Layer 5 of a small transformer language model trained on English Wikipedia (12 layers, counted from 0, width 96).
A neuron's activation on a vector x is SiLU(weights . x + bias), where the dot is the dot product.

Input weights of the MLP neurons that the questions are about. A number n stands for n times 0.0063.
n8 (bias -0.130): -3 3 11 -6 -2 22 -9 2 11 0 -19 -2 -6 -11 -21 -31 -28 11 6 -22 1 -20 37 -7 -20 42 -7 -14 -25 -5 -6 18 -24 -2 -11 2 26 1 42 2 -18 16 14 -22 50 -10 -30 -20 -11 13 19 29 -24 -3 -11 33 -5 38 -17 -5 11 -1 29 -26 -12 -12 0 29 -13 1 -10 5 -14 -31 -28 -25 -17 -28 -19 -22 2 22 3 6 -22 -3 19 -40 -13 22 -30 -1 15 20 -9 -14
n11 (bias -0.102): -12 41 18 17 34 -46 8 24 -49 5 14 -29 -15 -3 -16 55 0 24 29 51 -28 -17 -45 14 -29 22 -14 16 8 29 26 -7 29 -25 -42 -32 17 49 -23 27 12 42 34 -3 56 -16 5 23 8 14 33 15 51 -29 -6 -35 14 79 5 -38 18 -25 13 8 -14 5 41 24 -34 14 29 26 18 35 -27 -2 -8 44 14 -3 65 -17 -4 22 -51 5 44 20 -7 -8 1 42 -53 19 20 15
n20 (bias 0.072): 26 9 21 4 14 11 -5 -4 36 2 7 10 35 4 4 6 -1 -40 -26 -35 1 29 -17 3 6 -11 -6 9 -14 40 -38 3 26 -10 -12 0 -9 30 -18 3 -27 47 -12 32 28 -2 1 -4 -1 20 4 -8 31 -18 14 -5 0 41 -20 -24 -10 18 17 19 34 26 22 -14 33 17 16 -28 -10 35 -30 -4 -28 11 -15 25 42 8 45 26 11 2 19 -10 -12 -5 19 22 8 7 -33 24
n22 (bias -0.168): -22 -2 -17 -3 -10 5 -19 13 -11 -15 -2 -13 36 19 1 -12 -22 0 7 22 14 -34 5 17 -22 12 -3 59 35 -2 21 -20 -21 -9 -27 -15 14 -14 -2 54 23 3 5 -7 16 -6 -19 -17 8 6 23 27 -13 11 -2 -30 3 -5 21 3 -19 -1 -39 18 -14 -11 -10 10 12 10 9 -8 -6 28 18 -5 7 9 13 2 7 -41 -3 -5 -25 7 -23 29 7 28 -19 7 8 -18 -6 12
n38 (bias -0.306): -11 -1 1 9 -12 -21 -18 -18 11 -10 -15 5 4 15 -5 17 -9 5 1 10 6 -5 -9 -3 0 23 -12 19 -4 0 33 14 11 4 -15 -4 -4 16 2 -3 -15 -7 -34 10 8 18 -8 6 -16 14 8 3 17 -19 -11 8 0 -16 -25 16 3 0 -17 23 16 -17 -9 1 19 -20 -15 -20 -5 11 -12 -1 28 6 -7 5 4 8 -25 -8 -9 16 3 1 -11 15 13 6 -9 10 -6 -22
n46 (bias -0.237): -36 20 31 7 15 -30 21 -13 -13 24 -53 -12 -31 -4 13 -23 -9 -16 -15 -6 12 2 1 27 -15 -2 -6 4 -3 -30 -15 2 58 -14 -21 -17 14 -7 34 -20 -1 6 -3 10 17 11 6 -39 -15 -20 4 -16 -31 28 -31 -19 20 -1 -12 8 19 7 -51 -44 4 -38 10 -26 49 -17 -22 -36 -5 18 13 -18 4 -22 0 -29 -14 -15 -6 -1 -27 31 -37 -17 -3 -6 11 7 -20 -7 -4 3
n49 (bias -0.194): -56 -59 -26 -14 -24 39 11 17 27 10 -12 -1 24 -11 -11 50 -21 4 30 10 -14 23 -11 -19 2 -7 21 -31 14 -3 -5 14 2 -34 -16 -2 12 -13 25 -6 10 8 -11 -21 -31 -31 11 -6 17 13 11 16 -12 1 -14 3 3 -32 -14 -26 -22 35 16 1 22 26 40 30 -4 33 13 33 12 -14 -43 10 -6 -7 2 -21 13 40 2 -28 5 1 1 -6 18 -8 26 22 -11 -12 27 7
n50 (bias -0.154): 16 -7 11 -56 -8 -21 -1 -28 -16 -18 -15 23 -13 -4 -13 -6 -2 1 -10 26 1 32 -17 22 3 5 -3 -37 -12 -8 3 29 -29 -24 -19 -3 8 4 -18 8 -30 -17 -61 9 -11 -6 -35 -22 0 -4 15 8 36 -41 18 -30 33 2 -4 -25 -18 10 -11 14 6 13 -36 13 -13 -11 7 9 -6 28 -20 1 -26 -9 19 -20 6 -13 -13 -4 -12 -2 -10 -19 -8 -42 -2 16 32 -44 14 12
n56 (bias -0.249): -19 20 -25 -27 18 6 -17 6 -23 -3 4 22 -39 -16 15 -27 -49 -3 -3 -2 -2 1 -34 -19 -19 -17 -14 -14 6 -20 -6 21 14 13 16 3 -23 -23 -31 -23 -26 -20 1 24 -20 -16 19 20 -17 -15 -6 5 19 7 -32 -15 11 -5 -36 8 -23 18 -1 19 -21 37 -17 18 -7 -9 -22 3 35 -19 -13 -25 -31 -52 13 8 7 -20 -18 36 -2 11 -23 4 8 -38 -7 -1 -2 -12 -24 -4
n122 (bias -0.269): 23 19 -10 3 23 11 37 -45 -19 7 -7 10 1 7 63 -6 -54 33 -20 -75 -2 35 -54 -32 -18 -5 21 -7 20 21 -7 -3 -49 -13 -16 -29 -49 21 22 6 -10 -20 -25 16 17 22 76 42 23 -2 36 -54 -56 26 4 -28 64 0 -18 -13 7 -17 3 33 -45 11 62 82 26 -6 5 -22 74 -10 -16 20 20 -8 44 -21 -4 -39 48 94 -11 11 -4 -2 -8 40 -23 29 -26 39 13 22
n129 (bias -0.310): -26 -30 -4 -12 -5 15 -31 21 -2 -23 3 -4 -7 -4 -19 -9 -19 9 -5 -5 -33 -14 2 -5 -13 -26 10 -23 30 7 -9 -4 -9 -9 -20 8 -30 -13 -31 28 15 31 -20 -7 -34 8 2 9 -14 -23 -22 26 -21 -16 -38 0 3 2 -35 20 -23 -2 15 7 3 11 30 -11 -29 25 21 -39 -9 -16 -29 -21 44 -32 -28 -3 -16 18 1 -16 -13 12 28 -7 -10 -37 -21 -15 -36 -41 -24 -20
n145 (bias -0.253): -10 -2 -4 -22 -11 -5 38 3 -15 5 -1 17 69 -36 8 -2 -42 10 23 -19 -21 -34 -1 1 -45 9 4 76 47 7 -15 -16 22 -48 -18 33 23 34 -13 16 28 -31 7 -14 40 10 -5 -31 -47 -10 -19 -4 -20 -16 -25 16 -11 -8 -23 15 1 40 -28 34 17 19 15 38 6 -6 24 -3 32 -18 2 28 11 0 5 -32 -30 -39 15 -4 -51 23 17 -26 -15 38 21 40 -29 23 -2 13
n149 (bias -0.107): -13 -17 14 13 -31 1 14 -10 4 26 -12 1 -12 19 20 50 26 22 -20 5 -12 39 24 50 -3 28 -16 -32 4 -16 -2 2 -29 -22 2 -19 -24 -20 18 2 16 17 1 52 3 5 20 1 -6 -1 -3 -5 16 15 13 -9 -41 4 21 -2 17 2 -24 15 -3 18 16 27 18 5 17 -20 -13 27 2 9 0 -15 -7 8 30 -25 9 8 -7 -11 -3 -3 -1 17 -10 8 21 -28 -3 33
n152 (bias -0.192): 10 -24 7 1 -25 -2 15 -37 -20 6 -9 25 -9 -1 -10 -7 18 4 -9 -13 -32 1 -4 38 -5 -10 21 -17 -9 14 -19 -21 -21 -7 -36 -16 -12 -7 3 15 -47 -9 -54 -7 -34 24 -37 16 -5 -22 8 -25 -13 -11 33 -8 -1 1 -23 -12 4 -54 -35 -2 -16 2 25 34 -27 19 36 42 -24 -11 -12 -2 3 28 1 13 8 -27 24 -20 1 -39 21 -16 1 23 -8 42 -39 -18 -7 -25
n156 (bias -0.310): -40 70 20 -21 23 -26 18 -45 -18 23 47 25 -57 6 -25 -46 -68 -20 -17 -2 -19 25 14 25 47 -10 -76 -32 17 18 1 15 46 -5 -54 -42 3 13 11 -9 -4 -26 -42 15 -14 7 -23 17 -46 14 23 26 -34 -4 -53 58 -38 -3 39 -35 -12 2 14 32 -39 -19 26 24 3 19 15 13 73 9 -2 -33 16 -6 22 62 46 -16 58 -33 -5 -18 26 30 1 34 -10 16 10 33 -26 28
n167 (bias -0.128): 5 -1 42 23 -8 -18 3 -24 -9 48 -36 20 -20 16 -24 -19 6 -3 -16 -14 -14 30 -35 2 -2 29 12 -33 -4 -28 12 -2 -16 -8 -10 10 1 -25 -8 -41 -5 17 -21 17 -35 20 -8 -48 -1 16 -1 -23 17 22 -2 -5 -20 13 36 -15 -26 -4 12 -2 18 -11 15 19 -6 5 23 47 -8 -13 -21 -7 -24 -3 13 -13 25 -3 -4 -9 24 1 -22 -19 2 -8 -17 -34 -50 -22 32 29
n182 (bias -0.048): -13 -1 -20 10 -27 -22 13 -19 0 33 5 13 24 -24 -5 7 38 16 12 19 13 -2 -15 11 -18 50 -24 -27 -8 1 15 -10 -2 -10 -16 -7 -28 -10 9 -26 -16 -21 16 10 32 25 21 28 -21 -7 8 -7 29 38 32 -21 -23 4 31 -12 -4 27 -24 56 2 15 -19 5 -1 0 -3 4 36 -23 35 2 -16 -24 32 17 29 -36 22 17 20 14 -17 8 29 38 -6 -14 17 3 -15 34
n202 (bias -0.260): -22 21 21 -60 -26 -12 41 -19 -38 20 -88 18 22 23 6 58 -10 4 -20 -26 -53 -6 -12 -22 -25 8 -7 -34 15 36 -1 -22 16 15 13 19 -59 47 -10 -6 -22 -62 -61 -25 7 -5 -15 -10 -22 -2 -11 9 -20 -15 11 -11 -33 -20 0 -19 -47 4 -43 -22 -14 41 -6 20 16 -49 21 -35 34 -74 -49 20 2 -48 6 -28 -7 -1 -7 -8 0 -61 -18 -17 -8 6 -39 6 -19 48 -3 6
n262 (bias -0.252): 13 -11 4 8 37 22 -30 16 -11 -3 7 18 -8 30 1 -18 -1 -18 -17 40 -20 23 -1 11 -26 15 33 17 25 31 -1 31 31 -6 17 -28 9 21 -62 21 7 -11 -10 13 18 14 -20 0 -19 -5 -9 -16 11 11 -10 -9 12 35 -1 16 -20 -21 28 -56 1 -24 -5 14 -7 -15 -36 26 12 9 -3 -6 25 -19 24 24 3 50 -10 4 -5 47 -21 5 -18 5 8 -31 25 29 -9 -4
n266 (bias -0.298): -24 -10 8 -25 4 4 -32 -11 -1 -16 -29 -6 39 1 -17 -4 -30 13 15 3 -29 14 -54 2 -11 -22 -34 -10 -3 3 21 40 19 -61 -20 -23 8 -20 16 3 -40 -6 -55 1 7 -11 12 15 -22 -11 23 6 4 -23 -10 8 16 -40 -46 -2 -11 -26 -10 16 26 51 0 16 -24 -9 9 17 -18 9 18 -28 24 -13 12 -44 -5 -3 -30 -14 -17 11 -4 -25 12 -5 26 36 20 12 5 1
n288 (bias -0.166): -7 11 -6 -17 19 3 32 -30 1 -52 33 -1 -30 8 15 -20 -15 -3 0 -28 16 2 -32 16 -20 -19 32 -14 -24 25 -21 5 3 -4 27 32 -2 5 58 13 -1 -22 -51 28 -57 44 28 6 -27 -2 -15 -5 35 6 19 -33 -26 1 31 13 32 3 -14 -17 21 20 12 -2 -53 -30 -90 -4 18 2 -32 26 -17 -31 9 13 0 -24 7 27 -12 -25 -19 26 51 4 32 6 39 -17 -4 -14
n318 (bias -0.263): -5 28 23 -5 8 -14 20 8 4 14 -23 12 4 -4 7 -22 20 -47 -1 -10 -24 19 -10 14 -10 5 2 -17 -5 31 19 -8 -1 9 -23 -26 20 10 -13 -8 6 -13 -5 3 47 7 0 4 7 1 11 7 2 9 36 -20 32 1 -5 8 -17 -12 -34 -27 -12 16 -8 -14 -9 -4 -10 13 11 -2 34 -20 30 11 5 7 4 -2 5 -2 7 1 -17 9 24 14 16 16 1 14 0 -5
n332 (bias -0.398): 18 30 -12 -19 -2 30 5 -29 -18 9 24 4 -39 -10 1 -24 -24 -22 5 0 4 41 15 -5 -19 -20 10 20 30 -19 -35 13 -41 2 -34 -23 -47 -17 32 -12 28 -28 56 -24 -21 21 -22 50 16 -19 3 -22 -14 -35 5 -43 -8 3 -29 -32 46 43 -40 30 17 9 28 23 -4 -38 2 15 23 -18 -13 -32 -64 -19 13 18 2 -1 16 26 -24 -25 3 -23 18 -30 -14 -6 0 -29 -22 19
n337 (bias -0.227): -16 -7 8 -21 -20 -4 26 -1 3 -3 23 -41 15 -19 8 -14 -34 -19 37 17 -15 18 11 3 -2 -4 -22 6 -29 7 -8 17 25 -5 7 -12 -33 -13 -25 -35 -3 -5 -19 -18 17 -4 19 22 11 32 6 -9 2 -31 -6 -3 -1 19 -26 -5 14 -11 -53 -8 -8 22 2 30 21 -12 9 -23 21 -7 9 35 2 -36 11 38 -33 -11 8 -2 -18 17 -22 -9 1 1 -30 3 8 1 -53 -2
n341 (bias -0.076): 40 13 27 15 21 -9 -11 -7 -33 5 -19 7 -7 37 -15 -11 -25 14 -24 -22 5 -1 15 39 4 -21 -2 9 -13 7 -4 29 -5 4 7 39 17 22 17 27 10 -11 -6 10 -7 -10 -26 -47 3 1 -11 -14 19 6 15 -11 -9 16 -2 9 40 -5 25 4 12 -22 16 5 8 13 -8 -3 -14 45 -6 26 -28 31 21 -48 -6 31 8 16 -36 -11 -10 13 -1 -41 -9 -32 6 21 68 18
n371 (bias -0.052): -6 -4 -38 -18 -11 15 -12 2 13 1 26 16 13 8 6 -2 9 8 4 -9 -17 2 8 -1 14 -8 -48 -14 5 17 -6 -16 -46 -17 -15 2 -1 -4 -18 24 9 -9 2 -17 41 -19 -9 33 6 -31 -15 -1 36 10 18 -2 -13 -17 4 -27 -15 19 -11 -18 9 30 -1 -12 -25 19 -2 -20 13 -21 13 -13 30 3 1 5 -10 -42 6 -34 -3 -33 -4 33 14 7 7 2 15 7 -13 -13

Each question shows a token from some text and the vector x that enters the MLP there. A number n stands for n times 0.052.

" |": -15 30 -24 9 16 12 -26 -1 -38 -4 12 12 -10 23 -20 -6 41 -4 -5 18 -6 -16 -11 4 0 16 -18 -22 -30 1 -4 -40 85 29 14 -1 1 -11 -5 -10 -12 -7 8 17 -7 -7 10 12 9 -2 3 44 -9 -1 3 33 41 1 14 5 -35 -3 17 12 9 -28 -22 -14 -15 13 7 0 -2 7 11 35 -24 12 -9 -13 -20 -5 2 1 2 -12 -3 7 3 32 -14 -11 2 -29 4 9
Which neuron fires most, and how strongly? n156, at about 1

" in": 12 -6 -7 20 11 12 -23 -13 -7 -12 12 11 -9 47 13 -8 57 -15 17 1 -4 -16 19 -16 -5 -10 11 -42 -2 -5 4 -41 52 13 23 -23 18 -16 -27 -23 -12 18 3 26 4 -5 -3 7 23 -4 -9 13 16 6 0 -20 0 26 -6 11 -3 -3 -13 -6 2 -7 -13 -13 -15 -13 -3 31 -5 14 4 2 -31 7 -18 -16 -1 -1 -40 18 22 -18 8 2 -14 50 -5 -6 -8 22 16 7
The neuron with the highest activation: n262

"C.": 0 -25 -25 30 -13 -7 4 -17 -14 -2 -4 37 30 40 -13 15 25 1 -23 6 10 5 1 3 -9 -3 4 -35 -8 -11 -2 -37 58 45 -4 -1 26 -2 6 -7 -4 -2 29 6 -45 -10 -6 -4 14 -2 30 28 -11 -3 -3 0 0 -8 11 -3 -28 4 41 36 -1 -5 -11 -23 -21 16 -2 -6 -29 -42 -14 22 -6 7 -25 -14 0 28 -17 12 -9 20 11 23 -8 -4 7 -29 32 -28 0 24
The neuron with the highest activation: n49

" | H": 2 5 -17 -8 2 25 -16 -7 -54 -14 -2 -13 -11 -11 9 -14 26 -7 11 39 13 17 22 -20 18 -2 11 -43 -52 -24 -14 -2 10 7 21 8 -6 -7 -2 -13 3 -9 6 7 3 -12 7 14 15 11 -16 40 -45 -29 -1 7 26 -18 -2 16 13 1 -1 34 10 25 -17 15 18 6 -10 12 6 20 17 36 -2 21 -15 -46 -13 -7 -22 16 24 -1 8 -25 -7 -8 4 18 28 -19 14 6
Which neuron fires most, and how strongly? n50, at about 1.8

" team.": -13 8 -17 -1 12 2 -6 -2 -24 3 12 61 -2 54 -14 9 40 -16 -2 -3 -3 6 0 32 -13 -31 -19 6 -6 -8 -3 -26 87 14 5 -14 -17 1 -12 -10 14 7 -9 -1 4 -17 0 -1 2 3 7 18 -26 -5 0 -8 9 11 15 -20 -21 6 4 -9 6 21 15 13 -28 8 3 -22 -4 -5 -15 39 -8 -9 -13 -23 12 -9 -12 15 -6 -16 21 5 -17 38 -2 2 -14 -3 -6 28
The three highest activations, in order: n202, n11, n156

"\n": -21 3 2 5 18 23 -25 2 -27 1 12 46 -30 13 -16 -21 31 7 3 -1 -4 -18 -4 -5 -25 8 15 8 -27 -7 -13 -8 81 24 23 23 25 -14 8 12 3 22 20 17 21 -35 -27 -9 18 -10 -3 19 -13 4 2 -9 18 10 -2 8 -7 23 8 -5 -6 9 8 0 -39 -16 -1 -19 -32 -34 -11 36 2 17 -10 -21 -2 6 -3 17 12 -14 34 -6 -19 13 -9 4 -11 -17 0 3
The neuron with the highest activation: n8

" when": -20 -4 1 2 7 12 -21 2 -18 -6 4 26 -9 36 10 11 36 17 0 11 7 17 4 13 -2 -18 -37 -23 -10 -19 -15 -7 68 28 17 -9 -2 -7 -9 -2 15 -6 2 14 13 -2 6 4 13 0 -9 16 -2 1 5 4 0 10 -3 7 -10 -9 -6 13 17 14 -5 2 -24 -7 4 -16 -15 -2 -21 38 -19 1 -30 -33 16 -5 -59 10 16 -32 9 10 -1 50 34 -7 -21 -15 -11 12
The neuron with the highest activation: n149

" due to the": 7 -6 -5 10 -3 -2 -35 -3 6 -7 30 24 -10 22 -11 -14 71 -11 24 7 -7 -2 -2 9 3 -17 -14 -48 0 1 -10 -20 34 22 5 4 28 -14 -22 9 12 9 5 -1 33 -22 -2 7 15 5 -1 -5 21 2 -5 -7 22 -11 0 19 -13 -4 -6 -5 9 2 13 14 -33 16 -9 -9 5 -12 2 20 -17 7 -1 -15 6 -7 -58 8 -4 -25 21 -1 3 63 3 4 -19 -26 -5 2
Which neuron fires most, and how strongly? n371, at about 1.8

"972": 21 8 -10 -24 -2 29 -1 16 -2 -12 3 -4 17 10 6 10 70 0 -10 8 7 4 42 -33 -2 -34 -4 29 -49 -18 -1 -12 -14 -6 20 20 17 1 22 -2 0 -3 12 14 -12 -53 -10 -7 15 13 4 -13 3 -25 17 -26 13 -6 7 -8 33 -1 4 13 -19 8 -2 18 -5 0 -2 -23 17 -8 0 -3 5 20 -13 -26 -36 -11 -5 18 33 -45 25 -13 3 12 3 -1 44 -6 20 -22
The neuron with the highest activation: n371

") | ": -19 13 -28 -5 3 9 -13 2 -13 20 2 31 -22 11 -15 -13 38 -4 -25 17 12 -11 -10 -19 11 16 6 -43 8 -8 -2 -21 66 22 8 -29 19 -17 27 -14 -2 20 27 1 16 -14 -7 1 7 -1 20 26 -5 -10 12 29 6 -7 14 11 5 4 3 -9 -18 -12 -15 33 -28 13 -15 20 -7 19 -7 16 -44 38 -24 -4 -11 -15 -2 6 31 20 -23 -30 3 20 -19 5 2 -12 -3 -7
The neuron with the highest activation: n8

" order": 27 -27 -33 -18 -4 18 -8 -10 22 8 56 13 -1 49 -5 -1 25 -26 -9 17 2 -11 14 -14 12 -28 -25 6 -32 -1 -10 -6 66 26 5 7 -7 -31 -13 -16 6 42 21 -9 -24 9 4 1 1 -19 14 20 15 -6 9 -13 0 22 -8 24 6 6 -16 23 -1 34 -9 2 -11 -12 -12 -23 -10 1 9 22 8 10 -7 2 4 10 -56 -7 11 4 -10 -26 29 0 -1 -16 13 -7 7 -22
Which neuron fires most, and how strongly? n337, at about 0.9

" mod": 26 5 -20 -2 1 4 -32 9 -16 -6 35 12 27 30 15 -17 67 -21 -24 13 18 14 39 -2 -2 21 -11 -25 -21 -18 32 9 14 49 -18 2 0 -12 -1 -20 17 3 14 -19 9 -28 8 10 0 -6 -10 -9 -32 -8 -6 20 -1 -4 1 -4 -9 -2 -16 11 -14 -20 -18 -1 -6 -10 0 -10 13 -18 46 32 -24 17 -40 -3 -8 21 -35 -20 9 18 0 17 12 -14 -11 -1 22 10 20 -18
The neuron with the highest activation: n182

"au | ": 2 -1 -38 13 22 11 -16 11 -2 -15 -21 -3 8 12 -23 -8 44 12 -33 33 6 -15 -2 9 11 -5 13 -22 -16 -15 10 -9 26 -12 7 12 -16 -18 8 -3 6 29 25 17 -20 -25 -16 -25 3 13 12 37 12 1 -22 28 -5 24 0 30 -3 -38 34 19 6 -26 2 -10 -7 21 3 -4 6 43 37 14 -17 5 -45 -3 -16 -7 -22 12 23 36 1 -24 -23 -17 -16 -14 9 4 1 -18
Which two neurons fire most, strongest first? n341, n129

"27": -3 9 -1 10 12 7 7 4 16 2 17 -10 14 -17 -22 -19 25 18 31 -9 9 8 -3 4 -4 -13 -28 44 -30 -23 -1 -40 36 17 16 1 30 13 13 8 -10 6 7 0 -6 -31 4 3 18 8 -10 13 -10 -6 -3 -6 4 -20 2 -25 -2 20 24 0 6 8 -25 -50 2 0 14 -24 -21 -29 27 23 17 12 0 -45 -15 -3 -19 15 -14 -51 36 7 8 27 39 17 4 0 -27 -16
The neuron with the highest activation: n371

"7": 8 12 5 -10 7 10 -1 25 22 -1 17 10 7 4 -8 -2 25 12 8 2 3 0 17 -38 3 -28 -16 56 -27 -27 2 -18 24 -4 39 16 39 17 11 -13 -25 8 13 8 -17 -45 -1 7 12 25 -8 -15 -6 -32 -30 5 20 2 38 -25 8 4 6 11 6 -6 1 -11 10 0 3 -31 -28 -10 21 -1 8 33 -15 -27 -34 11 -26 14 5 -52 27 -1 9 6 4 -1 12 -11 7 -31
Which two neurons fire most, strongest first? n341, n20

" | ": -22 15 -34 -10 2 15 -2 24 8 2 -14 22 11 -37 -21 1 20 -2 2 12 2 22 -22 -8 18 -23 -23 0 -24 -26 -21 -27 33 -9 16 9 8 -30 29 -10 2 9 12 12 10 -46 5 0 22 17 -2 39 -9 -8 -7 -1 35 3 -3 2 20 6 12 35 1 21 7 -14 -17 -1 3 -29 8 24 36 5 7 18 -34 -36 -36 -4 -2 21 19 -16 25 -29 3 17 2 10 12 -3 -7 -14
The neuron with the highest activation: n266

" by the": 23 1 -3 0 6 -3 -31 -19 -21 -6 30 8 -7 25 -11 0 37 -7 3 7 -8 -20 2 2 -1 -26 1 -24 5 11 -5 -16 56 36 23 -4 17 -14 -18 4 -3 24 11 0 15 -3 -12 -2 1 1 -10 -5 1 9 8 -15 5 26 15 40 -12 12 0 -4 7 8 2 13 -27 15 0 2 -13 -8 4 18 -24 18 -26 -30 19 -8 -43 4 -14 -20 7 -21 10 64 -2 -14 -7 -16 -8 21
The neuron with the highest activation: n11

" two": -4 2 5 20 11 -6 -39 7 14 6 8 7 7 43 -11 -14 29 -2 -22 -16 19 -3 16 -15 -15 -14 3 -14 -29 -13 -22 -11 61 37 22 -13 32 -20 -14 -23 -14 25 14 -4 -21 -6 18 20 -22 14 -19 36 -4 -5 5 5 10 30 33 11 -13 7 -6 -3 6 2 -4 -7 -8 -8 -14 1 -13 -11 -14 -11 -26 28 -8 -8 23 17 -44 -1 28 -11 19 -14 13 34 -14 -1 -2 -15 -21 13
Which neuron fires most, and how strongly? n20, at about 1.4

"==Filmography==": 20 17 -15 -39 7 36 -5 17 -3 8 48 18 -8 -4 -6 -26 47 18 -12 12 -25 8 28 13 10 9 -16 -19 -35 -12 7 -13 35 3 13 -12 -15 -43 -11 -17 -6 13 -21 4 15 -32 3 -16 -31 15 -25 3 -23 -27 -31 10 13 -3 8 13 21 7 0 14 1 -26 0 -23 -12 17 -11 1 3 2 23 31 10 2 24 -17 19 -3 23 8 16 -13 1 19 33 9 13 -16 12 -22 -12 1
Which two neurons fire most, strongest first? n156, n182

"003": -6 -10 -22 -3 -10 22 6 -6 1 -3 -3 -10 8 53 -1 46 57 -7 -7 24 -3 0 17 -17 -13 -16 0 -37 -42 -14 2 -4 43 37 -8 7 6 -10 18 13 -16 12 19 2 -35 -17 -1 12 7 21 13 11 -31 -27 2 -19 -20 -27 -10 -7 -7 19 18 19 -9 9 -8 7 -9 4 -7 1 27 -9 -41 10 -22 -15 -12 -10 0 4 -19 15 15 -19 24 -26 5 15 11 3 66 -6 25 -6
The neuron with the highest activation: n49

" to the ": 17 -29 -18 5 -2 -2 -6 -1 13 0 14 23 4 22 -19 -2 36 3 14 4 5 -5 36 11 5 -22 -10 -52 -14 7 -21 -15 36 25 -8 -2 14 -37 -3 1 -32 27 -9 -19 16 -23 -22 16 -10 47 4 8 21 6 13 -15 4 -20 14 34 5 -17 -10 -7 4 1 14 -7 -15 8 2 1 -13 15 37 12 -18 34 -6 -7 -20 4 -14 4 7 -42 6 -17 -10 40 12 7 -22 -10 -7 18
Which neuron fires most, and how strongly? n152, at about 2.5

"36": -21 -1 -1 0 18 4 14 4 20 -7 6 -11 13 -14 -22 -15 29 14 18 -6 -6 5 3 0 6 -3 -12 43 -37 -15 -11 -35 41 24 23 7 40 -5 18 23 -8 12 9 23 6 -45 4 7 10 20 -6 6 -10 -6 -14 12 11 -29 -14 -20 2 2 13 -7 8 2 -26 -48 -14 -5 2 -29 -10 -24 21 3 30 24 0 -53 -6 11 -21 5 5 -34 30 14 3 23 27 14 23 4 -32 -19
Which two neurons fire most, strongest first? n371, n266

"-": 1 6 11 9 -5 7 8 -18 -6 19 -1 9 -39 -2 10 -11 22 -6 -28 -5 16 4 12 -3 3 -22 2 -25 -22 -15 -28 -3 17 18 42 -7 -27 -48 -1 -31 -12 -5 -22 21 -25 0 22 10 10 12 -6 1 -13 -3 15 -7 29 -1 -11 10 32 -5 2 23 -31 -7 17 12 27 -4 18 -4 10 18 37 1 -1 38 0 -9 -20 19 -18 28 44 -17 -7 -25 -2 0 -15 33 19 -36 -9 7
The neuron with the highest activation: n122

" – ": 20 18 -28 -20 -12 34 -22 0 7 -13 16 13 2 32 5 19 33 4 -1 29 7 -1 31 2 -11 -31 -10 -18 -11 -12 -22 -9 -8 23 19 -13 3 -24 -7 6 -20 30 5 -15 20 -2 -6 11 24 30 -19 -7 -3 -19 -21 -36 37 -17 6 6 25 -17 -14 -9 -29 -2 -3 7 11 9 -9 4 -7 19 20 30 -20 40 -12 -10 -40 14 2 37 18 -14 -2 -28 7 9 0 12 14 6 -11 -16
Which neuron fires most, and how strongly? n337, at about 0.46

" a day": -4 0 -15 1 -1 9 -18 -13 27 0 13 34 14 42 -9 -23 32 -2 1 8 25 7 -2 -34 -16 0 -7 -39 -21 -8 -18 -14 59 50 -24 -15 39 -13 2 -15 10 25 37 -14 2 -38 -12 3 6 7 5 18 1 6 1 14 4 14 -4 -2 -13 7 -10 4 2 8 -26 -27 5 -9 8 -2 9 -19 -27 17 -40 -12 -11 -8 -5 13 -35 31 26 -2 4 6 6 38 -11 -12 -1 -11 0 20
Which neuron fires most, and how strongly? n8, at about 1.2

"| ": -17 -14 -9 17 14 12 0 9 -2 -8 4 40 -8 18 -42 10 44 6 15 -6 3 3 -7 16 -22 -9 -25 -5 -22 -7 -19 -33 62 24 22 2 17 -41 3 16 8 23 2 29 29 -34 -4 -11 27 17 -14 17 9 -1 1 12 12 -14 31 5 -12 8 9 6 18 4 -21 -10 -36 -4 -8 -26 -12 7 21 42 4 29 -23 -24 -2 -15 12 2 -13 -33 21 -4 -4 -6 -1 15 -12 -7 -6 -23
The three highest activations, in order: n371, n11, n20

"1": -4 -10 -2 -3 14 -10 -5 7 31 -11 36 -24 -3 35 -22 32 4 -20 -15 -1 22 -5 12 -16 -34 9 8 22 4 -5 7 -29 54 26 16 1 37 16 10 -10 -11 34 35 -7 12 -7 7 -16 -3 0 -26 4 -33 -2 -28 13 -5 11 28 18 6 -17 15 1 -24 -26 -8 -16 21 1 6 0 -37 -7 33 32 -28 38 -13 11 -17 -2 -20 18 -16 -34 -13 2 8 3 -17 19 5 -16 -25 -9
Which two neurons fire most, strongest first? n22, n46

"man.": -1 -22 -23 14 10 0 -3 9 -36 5 14 52 5 55 -7 5 43 -10 -19 -15 -6 6 14 17 4 -41 1 -2 -8 -15 8 -37 45 32 6 6 -4 20 2 -9 27 7 -21 -25 27 -2 -8 2 16 -3 7 37 -7 -22 4 -4 9 -2 9 -27 3 4 13 -18 -3 3 16 -7 -35 14 14 -31 -7 -9 -12 34 0 8 -30 -18 -4 -19 3 13 10 -8 5 -6 -17 27 2 -26 8 -7 11 17
The neuron with the highest activation: n202

" Conference": 34 -17 -48 -8 -17 -17 11 0 -1 3 5 28 0 42 15 23 48 -2 -11 10 -1 -15 2 -19 4 -1 6 -25 -11 5 0 -27 45 -8 16 -22 53 -44 -7 -9 -34 29 26 -11 27 -12 -5 10 6 8 16 -4 -24 2 2 -13 3 28 5 -9 12 13 3 -9 -19 2 -31 -12 -20 -4 -8 2 -17 -14 -3 34 6 7 6 26 1 -5 -31 6 -7 26 12 14 -1 17 20 -41 23 -7 -24 13
The three highest activations, in order: n182, n262, n371

" represented by": 4 16 -4 -9 6 -6 -14 -3 -24 -8 41 21 1 42 -5 8 31 -8 3 4 -11 2 -6 27 -1 -26 -5 -11 4 11 -20 -16 70 26 11 -19 -5 -34 -33 1 -5 18 -4 6 13 -20 8 0 20 -8 -2 3 -17 2 -7 -7 22 18 14 -2 2 11 -7 5 0 28 -9 3 -38 14 4 -13 -6 24 -36 28 -22 8 -16 -20 -1 -5 -36 4 2 -20 30 4 2 48 7 17 -17 -2 -12 -11
The three highest activations, in order: n11, n20, n152

" |  |": 11 -2 -31 -5 8 5 -23 9 -41 1 -2 -8 -12 -2 -17 -3 36 3 -2 -14 6 -6 2 -20 40 19 -3 -35 -25 -9 17 -30 38 39 -4 -15 47 0 14 -8 1 -8 8 -18 45 -12 -21 -7 23 -12 29 56 -13 -1 29 -10 35 7 -7 19 19 -16 24 -10 -8 -17 -2 -21 -3 18 3 12 -27 5 2 34 -15 20 -35 -6 -17 2 14 1 18 13 -5 -11 17 2 -2 -19 -8 -20 3 12
Which neuron fires most, and how strongly? n8, at about 1.6